Layer 5 of a small transformer language model trained on English Wikipedia (9 layers, counted from 0, width 128).
In attention head 3, each number of a token's query is one row of weights dot the token's vector x plus its bias. The head spreads its attention over the tokens so far by the softmax of query dot key.

Query weights of the head. A number n stands for (n - 500) times 0.00052.
q0 (bias -0.110): 439 377 445 616 359 439 479 404 497 278 589 400 438 420 472 461 414 470 405 442 474 422 511 462 409 505 340 725 590 529 446 429 548 452 654 564 462 522 567 466 490 384 447 492 527 470 494 563 462 532 581 573 575 543 505 503 401 565 582 410 578 537 510 523 416 333 573 658 412 374 333 492 431 461 619 545 395 561 578 454 578 401 432 574 570 549 423 612 575 392 420 387 570 613 423 477 478 548 479 571 468 469 375 418 497 421 500 445 534 452 561 489 388 406 581 669 692 476 327 404 688 481 554 353 466 495 478 438
q1 (bias -0.220): 530 304 493 613 446 463 474 395 679 392 605 518 577 577 698 571 338 400 477 703 569 645 417 500 517 523 384 594 442 641 541 456 591 370 616 740 391 554 562 482 353 382 418 430 487 334 500 654 524 475 475 386 547 542 294 546 473 416 546 340 491 376 637 545 480 497 373 542 595 460 471 435 479 461 308 589 588 405 685 489 431 457 432 583 362 567 397 537 500 333 634 279 422 491 360 595 642 517 573 565 390 484 549 534 500 506 491 349 698 404 533 671 391 463 418 721 721 563 249 293 427 638 676 451 445 360 419 494
q2 (bias -0.477): 465 466 472 444 358 391 354 434 571 634 619 552 468 606 392 212 529 430 474 720 612 474 584 335 723 430 506 567 571 624 467 512 515 531 438 642 691 382 587 545 339 555 518 335 448 602 332 479 420 527 564 516 308 396 474 521 593 578 577 605 430 373 603 602 533 586 569 519 414 511 576 503 396 562 414 484 503 329 659 526 339 453 506 558 595 354 247 311 396 425 497 680 355 390 322 673 660 577 509 599 442 420 614 527 595 576 474 497 604 458 605 546 533 494 634 532 558 603 298 369 414 550 443 693 609 482 497 566
q3 (bias 0.429): 430 636 470 432 613 642 510 404 484 514 371 455 569 412 373 588 600 342 514 378 443 459 409 510 429 724 543 371 493 493 310 449 433 668 484 480 458 627 475 625 493 582 503 565 561 403 532 481 482 456 410 616 205 683 567 246 355 556 587 535 599 567 326 396 529 381 457 315 494 657 619 531 606 375 597 524 426 539 428 561 581 634 365 429 634 598 693 610 468 576 595 335 548 469 532 375 408 561 479 556 605 542 323 418 364 420 378 644 540 584 386 364 579 425 542 430 381 405 838 679 769 405 575 224 510 605 469 527
q4 (bias 0.913): 355 326 473 305 522 615 620 356 520 547 506 310 565 423 477 558 599 362 438 343 576 504 475 636 416 579 500 652 419 272 621 348 401 503 436 647 568 553 529 548 399 642 536 725 511 301 474 672 617 425 487 380 638 336 660 331 531 517 517 350 626 655 395 480 491 297 387 503 331 565 454 457 510 531 451 441 513 646 549 494 664 545 608 470 468 564 706 539 438 627 409 428 744 668 687 511 573 706 346 281 535 480 485 305 404 626 560 523 466 458 552 766 572 641 430 361 275 437 641 526 455 536 545 424 608 513 525 578
q5 (bias -0.926): 447 533 569 570 470 443 513 252 587 217 553 485 282 624 516 460 633 674 660 578 577 690 685 427 517 642 348 436 616 560 411 494 487 353 561 423 624 575 587 438 461 524 313 365 338 544 395 567 681 534 503 304 531 397 347 414 547 601 317 634 478 543 660 571 434 416 631 529 632 378 500 600 679 448 630 443 479 662 476 478 522 522 352 621 422 497 275 406 559 477 591 448 513 407 308 670 494 621 595 576 359 397 518 575 622 470 651 430 448 513 590 431 437 540 583 596 764 597 454 397 473 580 640 566 594 561 493 362
q6 (bias 0.360): 558 493 322 283 404 496 717 196 307 340 438 402 525 247 481 362 712 348 530 367 625 444 578 616 504 527 530 389 652 547 383 571 374 793 492 429 621 596 734 587 595 576 440 671 377 532 467 530 608 485 508 795 476 365 557 250 681 588 469 460 590 411 456 625 530 504 731 569 430 552 448 362 609 328 719 500 514 519 444 603 547 746 486 556 444 599 484 493 504 885 239 619 656 456 555 600 332 713 587 322 342 485 595 390 337 528 536 612 300 528 297 463 633 421 564 637 489 347 584 485 402 549 467 488 477 576 672 553
q7 (bias 0.113): 457 506 654 506 626 477 470 94 471 385 627 485 449 463 522 537 588 552 400 462 510 487 396 462 540 615 461 533 407 431 422 592 462 382 503 527 428 636 604 300 378 571 712 493 322 588 657 633 648 686 570 385 493 675 470 328 443 464 437 503 377 454 635 423 411 438 777 575 482 371 582 623 672 273 341 500 524 478 432 568 438 441 426 299 527 551 400 413 577 428 422 410 513 448 387 465 618 507 476 538 550 717 472 450 507 473 485 573 761 603 477 455 444 537 408 361 548 686 372 429 736 587 642 585 600 384 497 339
q8 (bias -0.265): 422 440 408 408 601 737 315 312 464 433 322 513 497 331 345 493 641 398 518 530 500 337 496 596 481 630 340 435 699 604 435 536 340 786 518 575 581 500 610 448 641 634 347 375 617 282 457 447 483 675 586 758 97 544 537 577 414 500 747 723 575 655 458 457 458 583 382 346 409 670 669 604 396 321 646 519 441 407 561 466 549 567 487 626 492 587 593 657 547 487 486 406 539 472 380 639 449 628 477 392 640 442 335 388 319 568 419 678 478 523 277 628 644 489 781 340 500 519 768 483 459 473 462 363 547 617 328 527
q9 (bias -0.109): 546 504 417 643 538 563 583 527 593 460 523 722 560 407 690 613 509 290 416 578 626 449 325 728 686 608 341 550 662 229 750 324 389 476 537 525 807 376 368 539 447 449 576 500 555 599 381 416 433 453 187 764 419 618 640 446 538 639 387 267 476 438 460 423 677 449 401 533 353 816 448 335 453 766 487 425 488 368 594 483 592 575 302 729 474 370 609 508 610 493 661 452 444 660 476 518 542 504 440 600 424 488 685 590 388 424 261 548 278 420 500 491 709 267 612 454 236 677 513 320 227 732 168 293 578 427 406 681
q10 (bias 0.068): 696 590 561 514 444 391 492 255 530 342 594 521 462 313 515 539 398 468 505 438 793 225 431 563 691 504 541 574 399 573 564 426 313 493 601 777 604 326 629 812 515 606 496 680 273 524 439 515 603 467 596 500 461 542 486 191 430 308 500 488 544 511 646 425 577 593 523 742 538 419 582 273 279 508 519 485 415 445 653 322 653 591 552 511 342 246 452 551 524 540 268 585 522 378 387 701 669 667 579 444 430 615 825 356 496 370 560 551 762 578 446 432 540 367 511 585 389 508 707 367 655 629 608 511 508 372 689 365
q11 (bias 0.007): 618 625 724 514 439 612 488 418 788 492 715 368 414 592 799 788 561 512 437 503 437 330 608 496 372 650 280 645 681 512 565 322 406 412 423 496 291 890 159 603 704 427 530 548 592 671 462 360 525 597 576 540 460 428 475 496 540 391 564 394 538 406 369 661 568 533 445 586 607 469 528 639 588 523 532 805 595 496 508 493 740 448 394 355 395 827 500 593 325 462 377 488 549 500 313 534 533 548 645 340 500 645 513 600 382 569 406 458 625 572 314 253 463 424 398 548 538 452 721 396 361 247 648 304 442 617 451 546
q12 (bias 0.192): 561 649 404 589 415 443 416 433 500 359 883 442 522 279 524 304 653 339 492 648 362 830 483 496 492 637 263 630 374 233 475 252 600 340 409 627 487 662 394 353 417 442 535 409 492 621 616 605 435 416 500 517 405 452 265 474 349 635 415 274 647 617 531 527 426 542 496 552 445 824 579 454 613 714 476 346 616 353 736 487 281 507 525 738 446 661 492 508 713 514 664 513 246 568 465 323 500 406 608 412 516 332 295 489 444 696 603 481 588 565 342 353 504 364 395 561 601 614 378 466 520 419 807 331 242 500 571 599
q13 (bias -0.031): 519 510 420 564 726 674 743 450 519 730 661 386 514 678 441 600 469 444 524 575 431 590 271 603 457 393 351 468 281 420 709 412 329 644 463 612 686 378 387 461 467 504 515 484 290 457 634 460 449 752 419 437 535 646 410 691 473 627 385 421 401 435 696 519 444 339 526 620 465 479 337 540 649 571 680 320 440 610 484 427 255 572 493 622 414 314 220 457 472 604 623 704 249 486 649 525 584 380 394 401 612 578 411 640 606 591 294 204 587 566 665 500 514 683 588 546 317 523 705 590 635 428 668 489 459 581 433 296
q14 (bias 0.032): 442 598 404 620 595 500 596 377 395 427 398 256 378 269 680 442 841 537 471 550 512 429 659 366 669 789 561 354 545 392 320 478 522 701 655 296 528 791 394 439 410 627 359 591 500 432 406 519 652 562 548 508 508 578 651 198 437 500 457 512 723 469 339 650 379 536 527 210 556 668 562 400 669 405 640 562 514 626 508 516 573 700 358 466 556 715 464 478 410 774 489 273 644 486 665 653 386 762 455 584 378 485 545 420 462 546 585 611 370 531 488 395 580 673 500 601 411 379 438 562 539 618 413 446 705 643 627 517
q15 (bias -0.199): 585 463 324 611 506 624 317 496 579 708 487 604 457 593 626 417 360 482 573 519 425 420 590 543 393 422 513 347 656 401 729 513 617 375 740 427 394 521 356 624 646 227 451 538 531 384 587 758 491 539 395 643 622 341 515 726 565 560 651 525 611 405 416 570 444 576 150 453 574 530 494 479 383 540 490 568 408 614 636 331 666 614 561 543 402 546 536 593 511 333 474 221 448 420 477 445 506 417 491 567 355 573 587 542 527 394 373 526 530 472 350 298 658 604 458 493 742 459 661 474 449 457 580 432 550 462 402 457
q16 (bias -0.171): 551 625 612 554 591 370 554 438 647 551 445 465 528 516 468 560 429 692 452 479 443 542 619 404 508 418 515 422 562 659 598 608 319 406 515 531 436 365 459 500 447 574 488 372 482 603 508 478 385 500 409 553 545 486 512 603 458 437 614 383 436 400 473 512 484 490 576 389 558 466 575 687 457 601 379 601 538 633 447 502 443 468 380 331 595 610 548 449 519 374 471 414 419 555 515 519 514 523 452 321 570 552 573 551 477 361 397 478 614 357 497 291 481 497 416 456 510 575 575 430 616 406 382 508 457 538 529 667
q17 (bias -0.094): 442 644 670 570 586 707 527 335 613 413 517 401 425 562 453 537 478 548 532 527 356 584 590 535 410 723 380 534 527 420 408 386 427 562 524 596 319 623 535 540 524 516 418 463 572 437 461 623 563 601 306 553 359 696 589 510 478 434 371 319 494 683 456 464 492 408 512 334 461 459 426 649 594 419 657 518 463 447 422 477 486 487 481 654 450 449 420 601 487 479 584 445 433 543 517 772 466 714 516 341 649 485 468 583 436 612 380 676 645 580 479 497 543 503 394 479 482 429 569 534 700 497 706 217 518 568 371 575
q18 (bias -0.453): 580 515 663 582 554 500 525 407 704 513 721 413 337 521 847 708 383 757 401 507 479 496 407 435 218 496 262 527 529 639 426 589 412 220 611 696 28 600 535 335 557 465 532 393 380 587 460 685 477 603 508 233 474 504 351 724 372 294 453 435 480 441 695 713 529 583 483 541 645 256 534 601 625 508 466 559 531 415 517 326 463 452 379 512 271 594 346 488 531 356 552 429 312 528 232 617 569 504 549 386 436 500 549 793 609 523 431 335 812 368 660 452 214 603 375 551 702 572 346 468 441 456 666 437 248 644 418 515
q19 (bias 0.141): 680 549 412 452 469 297 508 781 443 735 528 474 693 555 309 335 646 231 427 490 723 388 632 403 713 278 635 307 480 731 474 741 432 577 422 572 618 392 443 692 435 603 681 509 491 638 580 327 249 551 674 620 363 236 515 286 653 492 677 626 613 291 389 549 522 676 629 541 394 551 582 361 379 743 353 681 376 484 461 517 500 479 549 257 737 471 316 449 163 526 314 817 524 296 536 424 504 623 444 469 377 581 575 425 450 469 550 568 529 420 424 360 591 530 520 458 399 606 306 559 437 421 256 758 570 512 659 750
q20 (bias 0.364): 561 509 344 271 401 409 309 553 341 378 428 408 610 393 512 344 625 369 451 417 500 510 813 478 555 353 622 409 512 580 377 497 687 562 453 377 729 507 500 650 522 536 534 520 611 467 374 463 572 554 503 582 559 442 643 201 578 513 574 537 525 452 433 500 675 560 582 522 390 500 483 490 384 566 477 471 583 531 536 561 659 560 569 543 618 481 654 542 470 665 391 705 702 455 552 425 432 575 557 557 549 587 551 355 465 497 740 610 408 736 323 370 600 595 571 413 472 581 424 506 384 483 527 586 638 426 619 442
q21 (bias 0.189): 482 494 514 466 506 631 507 558 527 301 405 468 566 465 388 618 460 312 444 483 254 518 559 520 229 483 216 754 486 416 576 332 483 588 534 699 507 713 404 520 473 550 560 493 657 320 589 674 603 520 342 457 489 628 503 451 514 332 447 529 426 692 546 449 503 471 441 490 475 286 444 642 705 476 402 535 529 584 640 471 589 446 475 392 453 578 683 642 441 359 523 213 580 444 470 642 484 213 575 569 589 642 404 605 298 519 350 470 662 627 525 423 497 525 460 514 618 514 782 635 500 563 457 347 761 494 227 500
q22 (bias -0.188): 572 446 253 510 534 530 399 496 361 381 663 422 690 298 562 331 628 520 487 564 542 550 429 399 469 477 717 497 592 244 333 442 691 551 566 439 676 601 282 412 361 427 352 538 669 776 588 471 557 546 536 488 473 349 442 394 748 522 383 508 439 552 686 537 751 546 489 274 718 647 446 473 504 592 424 670 521 670 454 497 483 540 490 576 724 610 496 496 333 721 511 453 417 525 464 295 383 462 631 633 649 515 456 504 661 404 682 435 258 766 417 386 728 389 677 670 446 386 488 373 591 654 331 560 651 510 554 575
q23 (bias 1.421): 567 440 443 398 666 513 438 554 353 674 588 392 520 315 573 662 454 360 257 168 397 464 547 585 301 504 852 676 318 460 578 474 615 513 509 477 398 569 205 512 660 555 845 541 514 376 674 670 663 655 474 500 518 484 649 379 401 408 723 251 526 889 298 401 589 400 333 395 556 470 484 662 500 522 348 366 723 585 409 504 505 533 687 152 605 600 779 626 472 562 357 365 551 454 728 405 382 478 389 468 671 573 335 316 478 467 524 602 474 518 393 394 504 523 347 313 244 428 715 725 639 416 483 288 749 397 610 251
q24 (bias 0.188): 607 357 409 458 486 363 623 386 569 567 444 611 744 492 311 155 639 454 569 574 328 467 759 420 581 670 465 518 481 397 611 447 534 672 368 573 504 610 559 437 403 365 355 723 767 221 542 458 347 526 538 593 292 467 760 539 637 586 584 533 500 377 440 577 441 463 425 477 532 774 454 199 426 504 320 723 581 447 553 677 548 402 479 680 683 643 371 646 450 476 631 504 417 522 443 530 544 399 617 446 540 465 361 358 318 384 391 557 673 424 460 624 680 99 336 376 511 368 389 526 512 784 493 496 531 456 275 737
q25 (bias -0.180): 596 279 352 372 281 450 629 471 641 452 507 617 445 643 570 611 390 548 513 587 442 664 82 617 298 302 500 612 664 412 658 430 464 404 504 500 353 512 516 468 247 319 613 469 519 496 674 555 500 396 338 570 610 346 531 658 500 470 504 445 317 546 601 641 434 382 303 654 479 479 248 468 376 658 174 404 543 434 707 494 466 534 497 537 272 426 284 540 637 326 576 524 413 682 442 541 588 376 544 500 605 544 731 572 549 388 591 306 432 407 630 747 608 403 247 623 603 454 537 464 315 572 504 447 433 317 418 535
q26 (bias 0.142): 621 469 545 439 487 497 232 500 547 602 396 562 506 560 356 658 614 318 541 458 646 634 416 606 535 662 449 513 517 476 475 527 490 393 426 731 694 140 526 513 392 198 593 454 243 511 603 450 519 461 463 539 507 658 434 707 622 537 295 496 404 452 477 369 446 419 343 442 738 396 330 471 513 412 535 389 625 271 436 554 393 616 571 540 436 611 478 406 595 367 696 500 507 681 526 685 532 451 531 619 525 403 313 529 510 551 752 487 541 650 344 633 415 694 573 587 610 339 478 390 430 398 490 452 581 452 518 509
q27 (bias 0.248): 579 533 504 494 464 321 295 262 486 405 558 451 500 559 549 426 437 553 433 506 667 504 906 292 573 511 454 510 598 587 377 780 610 378 592 515 571 526 374 510 398 526 666 415 515 537 538 531 548 578 726 482 500 523 434 425 588 571 518 481 462 536 579 521 415 571 579 568 562 407 529 414 527 486 529 475 574 601 389 524 711 503 484 455 633 454 492 541 496 557 459 576 524 294 332 712 530 474 697 748 280 573 298 537 489 629 777 465 457 628 254 267 391 559 316 616 583 697 131 456 591 390 615 640 578 620 793 360
q28 (bias -0.207): 532 464 676 553 640 386 637 518 504 717 591 511 496 422 727 673 413 513 631 402 354 318 411 392 385 758 539 522 575 532 362 469 331 306 512 435 228 537 849 440 366 645 519 558 525 417 620 631 543 603 496 405 545 566 511 487 186 726 277 299 287 460 274 241 455 651 691 281 653 797 540 269 496 456 488 488 534 562 384 590 433 454 406 227 343 512 437 519 560 468 572 428 573 545 711 616 496 435 457 571 537 617 269 413 492 577 445 458 604 284 399 697 412 463 295 395 554 647 383 629 593 708 315 640 417 526 276 281
q29 (bias -0.105): 423 567 516 540 512 705 570 468 487 361 467 224 468 484 656 605 391 930 451 445 723 503 510 506 418 375 459 568 566 523 460 469 383 388 484 330 403 546 429 377 415 635 636 441 457 530 364 469 606 482 602 477 605 518 558 441 533 465 532 603 596 510 665 494 480 350 573 548 448 464 540 370 698 513 293 720 527 451 421 431 500 540 370 385 513 528 618 591 592 525 521 696 436 708 613 651 459 591 411 410 454 615 595 358 394 459 482 340 792 481 494 493 503 516 620 519 577 429 690 476 565 300 539 490 636 467 483 477
q30 (bias -0.051): 504 359 378 638 520 526 367 635 388 473 566 483 614 500 536 597 504 192 472 687 239 318 703 350 334 311 413 330 756 615 312 596 539 711 511 477 704 546 394 497 464 504 536 610 817 569 457 340 454 430 446 675 302 422 520 351 481 507 653 546 724 493 380 525 465 479 379 551 456 496 497 508 528 373 407 612 417 585 694 552 684 628 510 489 652 655 574 563 433 610 297 722 804 424 398 349 449 519 586 431 560 647 355 451 397 524 558 685 544 545 366 427 595 326 400 768 489 537 568 510 623 375 503 423 511 438 664 611
q31 (bias -0.008): 561 665 447 358 521 469 568 500 474 504 496 428 721 353 578 425 755 484 548 484 638 379 552 676 547 542 679 370 552 286 389 518 540 526 455 496 770 484 500 564 306 531 376 512 586 449 374 548 476 396 540 684 704 559 608 529 697 500 354 286 577 374 286 619 483 389 610 349 652 721 616 480 440 669 700 757 344 408 535 412 572 547 442 533 657 720 392 619 585 650 569 416 573 568 616 659 584 717 568 512 554 326 726 310 420 766 681 551 326 593 550 512 634 691 632 496 324 357 447 346 535 705 453 565 493 302 582 694

Each question shows a short text with each token's key, already scaled and adjusted for position as the last token sees it. A number n stands for (n - 500) times 0.0032.

Then comes the last token's vector x. A number n stands for (n - 500) times 0.026.

0 " some": 555 484 413 584 573 315 446 695 577 474 556 500 460 389 546 546 484 541 519 542 520 642 416 871 668 435 503 493 428 618 530 484
1 "one": 562 427 411 543 622 347 447 667 597 447 583 480 460 408 475 556 560 520 515 510 467 602 395 829 684 452 574 519 411 596 543 498
2 " living": 478 456 389 546 592 364 477 735 565 429 586 457 513 350 504 545 586 500 461 558 475 651 366 810 691 483 524 543 436 571 560 488
3 " alone": 454 501 468 535 522 344 537 731 610 445 600 525 542 404 495 573 516 424 472 569 528 645 370 855 653 507 563 520 453 591 572 471
4 " who": 419 492 447 507 583 351 473 730 558 448 630 547 410 409 535 621 432 390 403 627 542 657 329 810 622 506 500 524 420 551 599 530
5 " was": 519 524 502 507 554 324 529 782 646 445 616 568 500 441 464 514 441 451 441 618 562 656 376 816 659 470 422 547 488 546 622 553
x: 503 434 530 457 463 522 610 504 428 651 464 559 556 509 502 563 517 488 417 273 466 472 469 545 483 527 562 513 503 536 586 509 501 485 498 531 525 532 411 497 405 487 539 555 487 537 515 405 534 491 511 461 522 585 517 475 509 453 521 509 446 432 431 522 491 504 537 530 480 530 546 500 533 515 470 440 516 580 484 499 469 361 529 472 495 558 503 480 462 493 525 443 495 454 494 511 481 480 332 521 539 516 534 547 472 525 524 478 470 485 527 496 488 491 517 451 455 527 586 502 468 454 459 525 491 504 522 503
Which token does the last token look at most? 4 " who"

0 ".": 525 464 484 623 584 277 481 739 548 451 623 469 500 476 498 551 500 505 532 530 513 584 334 912 609 472 534 510 444 593 505 507
1 " |\n": 472 422 437 615 632 305 514 801 535 427 612 496 476 433 561 530 538 515 473 583 532 666 306 896 589 485 528 553 475 528 548 507
2 "|": 484 478 472 603 692 270 594 788 580 446 612 436 467 455 544 507 520 498 473 552 559 616 385 960 602 438 529 514 467 551 518 553
3 " ": 526 472 452 498 600 356 554 732 556 519 659 407 471 453 502 485 512 540 450 571 550 603 398 813 556 437 494 521 488 497 529 594
4 "5": 490 475 526 533 613 368 534 697 577 475 624 369 379 479 462 497 498 490 429 569 555 595 297 792 607 429 522 403 501 518 510 537
5 " March": 522 528 549 578 544 376 701 757 546 561 699 394 336 392 553 489 539 568 555 561 600 647 392 886 545 494 531 467 571 571 366 517
x: 484 535 505 467 536 438 516 510 520 578 584 491 542 477 568 570 480 504 348 328 475 480 539 476 568 454 682 494 435 468 555 526 510 484 506 483 501 487 497 555 461 557 466 505 448 510 495 467 521 476 486 469 552 521 536 457 460 581 535 444 555 547 505 374 430 493 558 586 538 473 535 532 492 513 546 525 456 502 448 563 510 495 521 482 436 479 482 519 576 447 499 555 613 475 500 494 521 494 474 491 585 472 490 504 511 500 612 620 459 534 518 541 486 532 455 535 549 531 444 549 525 450 575 494 539 536 583 497
Which two tokens does the last token look at most, in order? 2 "|", 1 " |\n"

0 "son": 498 469 519 548 551 396 517 601 548 440 558 442 546 441 425 515 467 489 533 528 516 537 395 762 597 556 543 501 418 556 495 502
1 ".": 520 460 473 626 589 272 493 737 557 449 625 481 486 475 498 543 516 487 521 559 526 579 328 922 602 462 528 515 445 588 519 499
2 " |\n": 454 411 445 604 637 309 517 817 543 445 622 499 469 412 558 523 485 475 435 605 538 697 293 883 568 485 536 561 488 496 555 484
3 "|": 475 480 476 599 693 264 596 788 579 444 611 436 467 453 540 506 499 489 466 565 572 612 384 966 606 434 530 516 469 547 516 553
4 " ": 505 454 464 499 604 348 553 733 555 516 656 408 473 451 500 486 529 521 438 569 555 599 397 819 562 436 497 522 493 496 525 594
5 "5": 500 478 539 531 615 362 539 699 578 474 625 367 379 470 465 492 490 477 431 572 564 591 298 800 611 421 522 408 506 514 512 537
x: 514 486 553 463 480 487 431 490 524 484 467 528 525 511 470 435 531 548 271 309 447 508 523 535 505 456 553 489 469 487 538 525 488 507 434 449 494 483 483 555 465 495 577 459 486 557 470 554 670 450 445 413 519 494 559 457 532 489 492 514 464 570 548 529 576 482 581 516 648 483 524 534 454 601 498 543 536 472 513 635 453 617 531 491 477 496 473 467 502 541 494 545 493 495 523 510 554 494 535 490 480 522 512 509 489 530 577 475 454 499 513 552 485 505 408 515 491 498 508 528 524 478 481 551 515 478 577 439
Which token does the last token look at most? 3 "|"

0 " &": 481 543 482 444 581 436 467 702 542 464 599 456 521 451 498 646 530 474 518 491 467 568 387 755 583 581 495 525 427 566 556 595
1 " The": 512 478 497 517 562 358 500 621 507 482 617 422 527 440 523 499 517 467 508 555 550 585 404 860 590 499 495 522 403 594 508 562
2 " W": 497 504 508 494 535 423 492 641 491 500 630 397 506 464 394 500 490 470 527 610 510 553 396 701 604 551 533 521 392 527 495 551
3 "aves": 453 494 483 434 552 410 581 724 468 408 617 434 541 431 496 500 491 451 467 575 518 581 329 763 625 544 491 531 472 499 582 475
4 ",": 498 530 476 525 596 318 526 718 535 437 651 470 486 458 503 544 467 437 461 593 495 598 343 906 629 505 518 538 435 589 539 525
5 " Junior": 527 510 509 510 627 378 545 685 558 481 650 405 544 425 395 508 433 446 465 528 496 667 387 758 654 519 499 491 394 465 525 530
x: 454 451 493 475 476 549 423 546 450 663 558 518 453 531 478 541 525 496 244 377 472 585 518 444 426 519 602 559 545 404 477 527 534 505 553 488 523 491 538 492 492 445 552 562 507 549 487 497 507 477 543 465 486 516 509 418 476 512 516 492 474 605 514 558 487 408 415 455 412 519 570 477 485 485 512 477 478 511 477 534 532 591 557 500 535 504 508 465 537 583 477 503 503 472 496 539 465 494 509 508 494 463 550 483 460 452 440 508 458 503 453 512 467 474 491 488 511 553 470 464 442 413 452 511 505 456 461 528
Which token does the last token look at most, and with what share of its attention? 4 ",", with about 60%

0 " and": 520 469 465 561 620 321 517 742 565 432 621 488 481 459 531 575 498 495 522 538 525 624 344 907 618 470 518 560 429 574 544 553
1 " Mac": 469 492 508 479 515 452 491 585 558 562 576 411 580 489 451 552 491 488 496 594 499 602 436 704 609 526 553 492 445 541 496 565
2 "G": 444 454 494 478 487 463 473 456 506 510 652 367 532 575 457 493 539 501 445 540 495 473 437 705 520 503 609 424 537 556 526 577
3 "reg": 479 549 496 439 394 490 478 462 541 530 654 475 541 461 438 519 499 519 563 540 553 490 524 710 473 544 522 446 517 535 490 514
4 "or": 463 481 480 506 515 477 559 638 607 513 613 448 477 438 536 534 509 459 541 495 523 614 370 723 601 487 503 543 425 494 561 583
5 " |": 498 563 514 576 595 283 583 732 572 434 639 459 474 498 525 512 501 461 517 619 592 579 346 955 596 455 529 528 446 593 507 512
x: 493 513 529 553 503 510 465 490 490 597 531 501 475 513 529 548 455 524 345 121 526 538 500 495 534 586 554 551 507 513 495 469 459 474 528 463 486 497 516 520 438 505 529 472 470 501 453 467 486 511 531 515 497 519 432 490 497 486 467 494 524 452 530 500 457 553 515 493 506 503 511 532 542 478 528 524 493 480 498 503 509 495 520 520 492 510 493 498 514 529 511 436 422 521 486 514 435 525 482 515 528 494 519 518 518 506 539 520 493 519 505 476 534 501 564 510 446 442 492 514 521 484 475 512 486 476 498 467
Which token does the last token look at most, and with what share of its attention? 5 " |", with about 70%

0 " a": 496 460 502 560 553 337 521 696 602 470 612 478 509 451 526 515 490 496 498 543 571 624 405 894 635 429 529 547 434 612 514 524
1 " consecutive": 540 481 481 546 582 327 497 729 584 475 580 480 407 414 518 523 543 496 505 543 527 671 372 859 669 434 514 473 473 567 526 505
2 " vol": 517 525 437 506 489 452 487 742 598 466 689 488 548 396 454 531 495 513 518 520 476 638 420 733 658 509 547 503 583 564 566 557
3 "ume": 465 515 541 512 541 397 531 782 588 504 667 491 501 446 549 490 504 462 457 527 499 700 307 781 668 471 509 516 434 617 573 483
4 " number": 476 523 532 513 563 381 512 711 596 435 659 508 480 388 502 526 472 436 431 580 494 660 367 801 644 467 552 526 410 556 579 504
5 ".\n\n": 522 518 462 593 623 252 533 745 570 452 647 551 468 458 482 524 497 485 455 623 555 590 308 952 613 432 510 524 485 538 542 498
x: 491 545 485 566 535 514 475 463 502 583 534 480 447 498 561 567 478 525 300 167 526 520 499 501 523 535 588 482 490 521 481 493 500 476 520 478 473 467 500 492 515 529 502 477 480 495 447 427 533 521 543 535 489 548 432 480 514 499 474 479 518 445 583 525 454 514 532 475 534 498 563 516 556 499 515 524 491 477 494 528 493 520 526 485 495 531 490 526 511 503 522 474 372 494 490 488 566 542 494 488 529 504 512 503 508 510 514 498 528 543 499 456 486 485 531 463 415 483 496 529 542 503 531 503 468 425 487 482
Which token does the last token look at most? 5 ".\n\n"

0 " Max": 510 468 503 520 550 400 461 631 616 472 581 412 548 444 441 566 518 452 489 576 483 524 353 731 599 568 492 448 396 604 497 491
1 "ton": 497 482 555 520 568 428 495 645 604 460 576 425 504 431 451 566 481 438 493 551 488 569 355 725 563 570 517 466 392 582 500 508
2 " &": 511 541 527 464 569 409 494 706 588 480 575 460 508 478 517 624 484 486 513 560 508 558 354 752 538 547 477 490 437 563 552 544
3 " Co": 515 526 498 468 508 445 471 634 522 480 588 401 555 482 479 558 485 456 516 543 476 559 428 713 588 634 598 487 430 540 521 545
4 " |": 498 535 520 586 607 293 587 743 563 440 642 454 474 495 527 515 498 434 507 614 584 603 341 947 588 475 527 523 428 588 508 519
5 " Le": 509 571 533 481 548 463 482 632 531 497 646 432 507 410 391 538 541 516 489 598 502 537 392 711 638 570 512 489 422 533 467 519
x: 503 469 518 507 470 463 506 473 423 539 563 545 439 469 441 584 524 542 275 477 468 540 504 509 484 584 589 591 466 425 486 473 472 535 468 530 552 487 444 510 475 529 557 496 496 504 435 465 466 497 507 444 479 566 498 475 456 513 512 480 423 512 530 537 501 427 511 413 340 485 382 480 442 527 480 508 590 510 539 522 484 433 520 534 494 515 505 473 489 582 459 533 453 450 509 458 551 458 510 541 524 560 478 480 544 531 477 562 416 600 460 497 598 389 528 535 493 490 455 536 463 513 627 579 478 496 547 555
Which token does the last token look at most? 4 " |"

0 "s": 531 474 477 520 518 396 501 674 501 442 551 473 546 511 495 514 468 462 521 565 509 563 375 754 605 539 562 538 465 574 545 481
1 " vol": 513 524 466 493 453 454 482 711 587 465 627 487 490 416 443 538 470 479 527 513 492 597 462 727 637 565 555 490 517 601 553 545
2 " ": 520 505 527 525 458 385 469 617 526 495 591 424 494 560 491 535 475 464 548 563 520 504 440 781 585 505 492 469 474 615 465 548
3 "3": 515 499 597 580 546 387 522 686 646 439 605 394 306 494 482 523 512 431 509 602 515 613 265 786 635 449 510 423 478 588 525 465
4 " ": 521 526 532 488 486 383 480 659 549 477 586 424 512 539 491 544 540 482 547 558 538 531 427 792 581 521 506 493 486 578 488 569
5 "201": 473 534 511 502 515 415 528 638 541 492 575 388 431 462 513 547 580 495 517 517 523 613 403 790 672 485 538 498 452 557 514 523
x: 581 462 573 536 383 456 474 519 475 527 515 475 588 504 487 527 527 526 315 337 506 533 503 513 469 563 535 482 450 470 478 509 463 454 597 453 468 497 524 499 522 542 483 472 446 460 511 488 650 583 496 464 513 514 503 508 496 511 440 461 516 524 386 451 401 522 444 517 504 505 367 548 441 463 533 510 473 470 502 517 530 547 467 449 478 439 530 591 531 529 552 460 481 611 504 493 620 508 584 507 514 469 538 458 524 466 529 563 542 544 518 533 530 499 470 469 476 417 514 500 488 461 533 522 469 391 518 431
Which token does the last token look at most? 0 "s"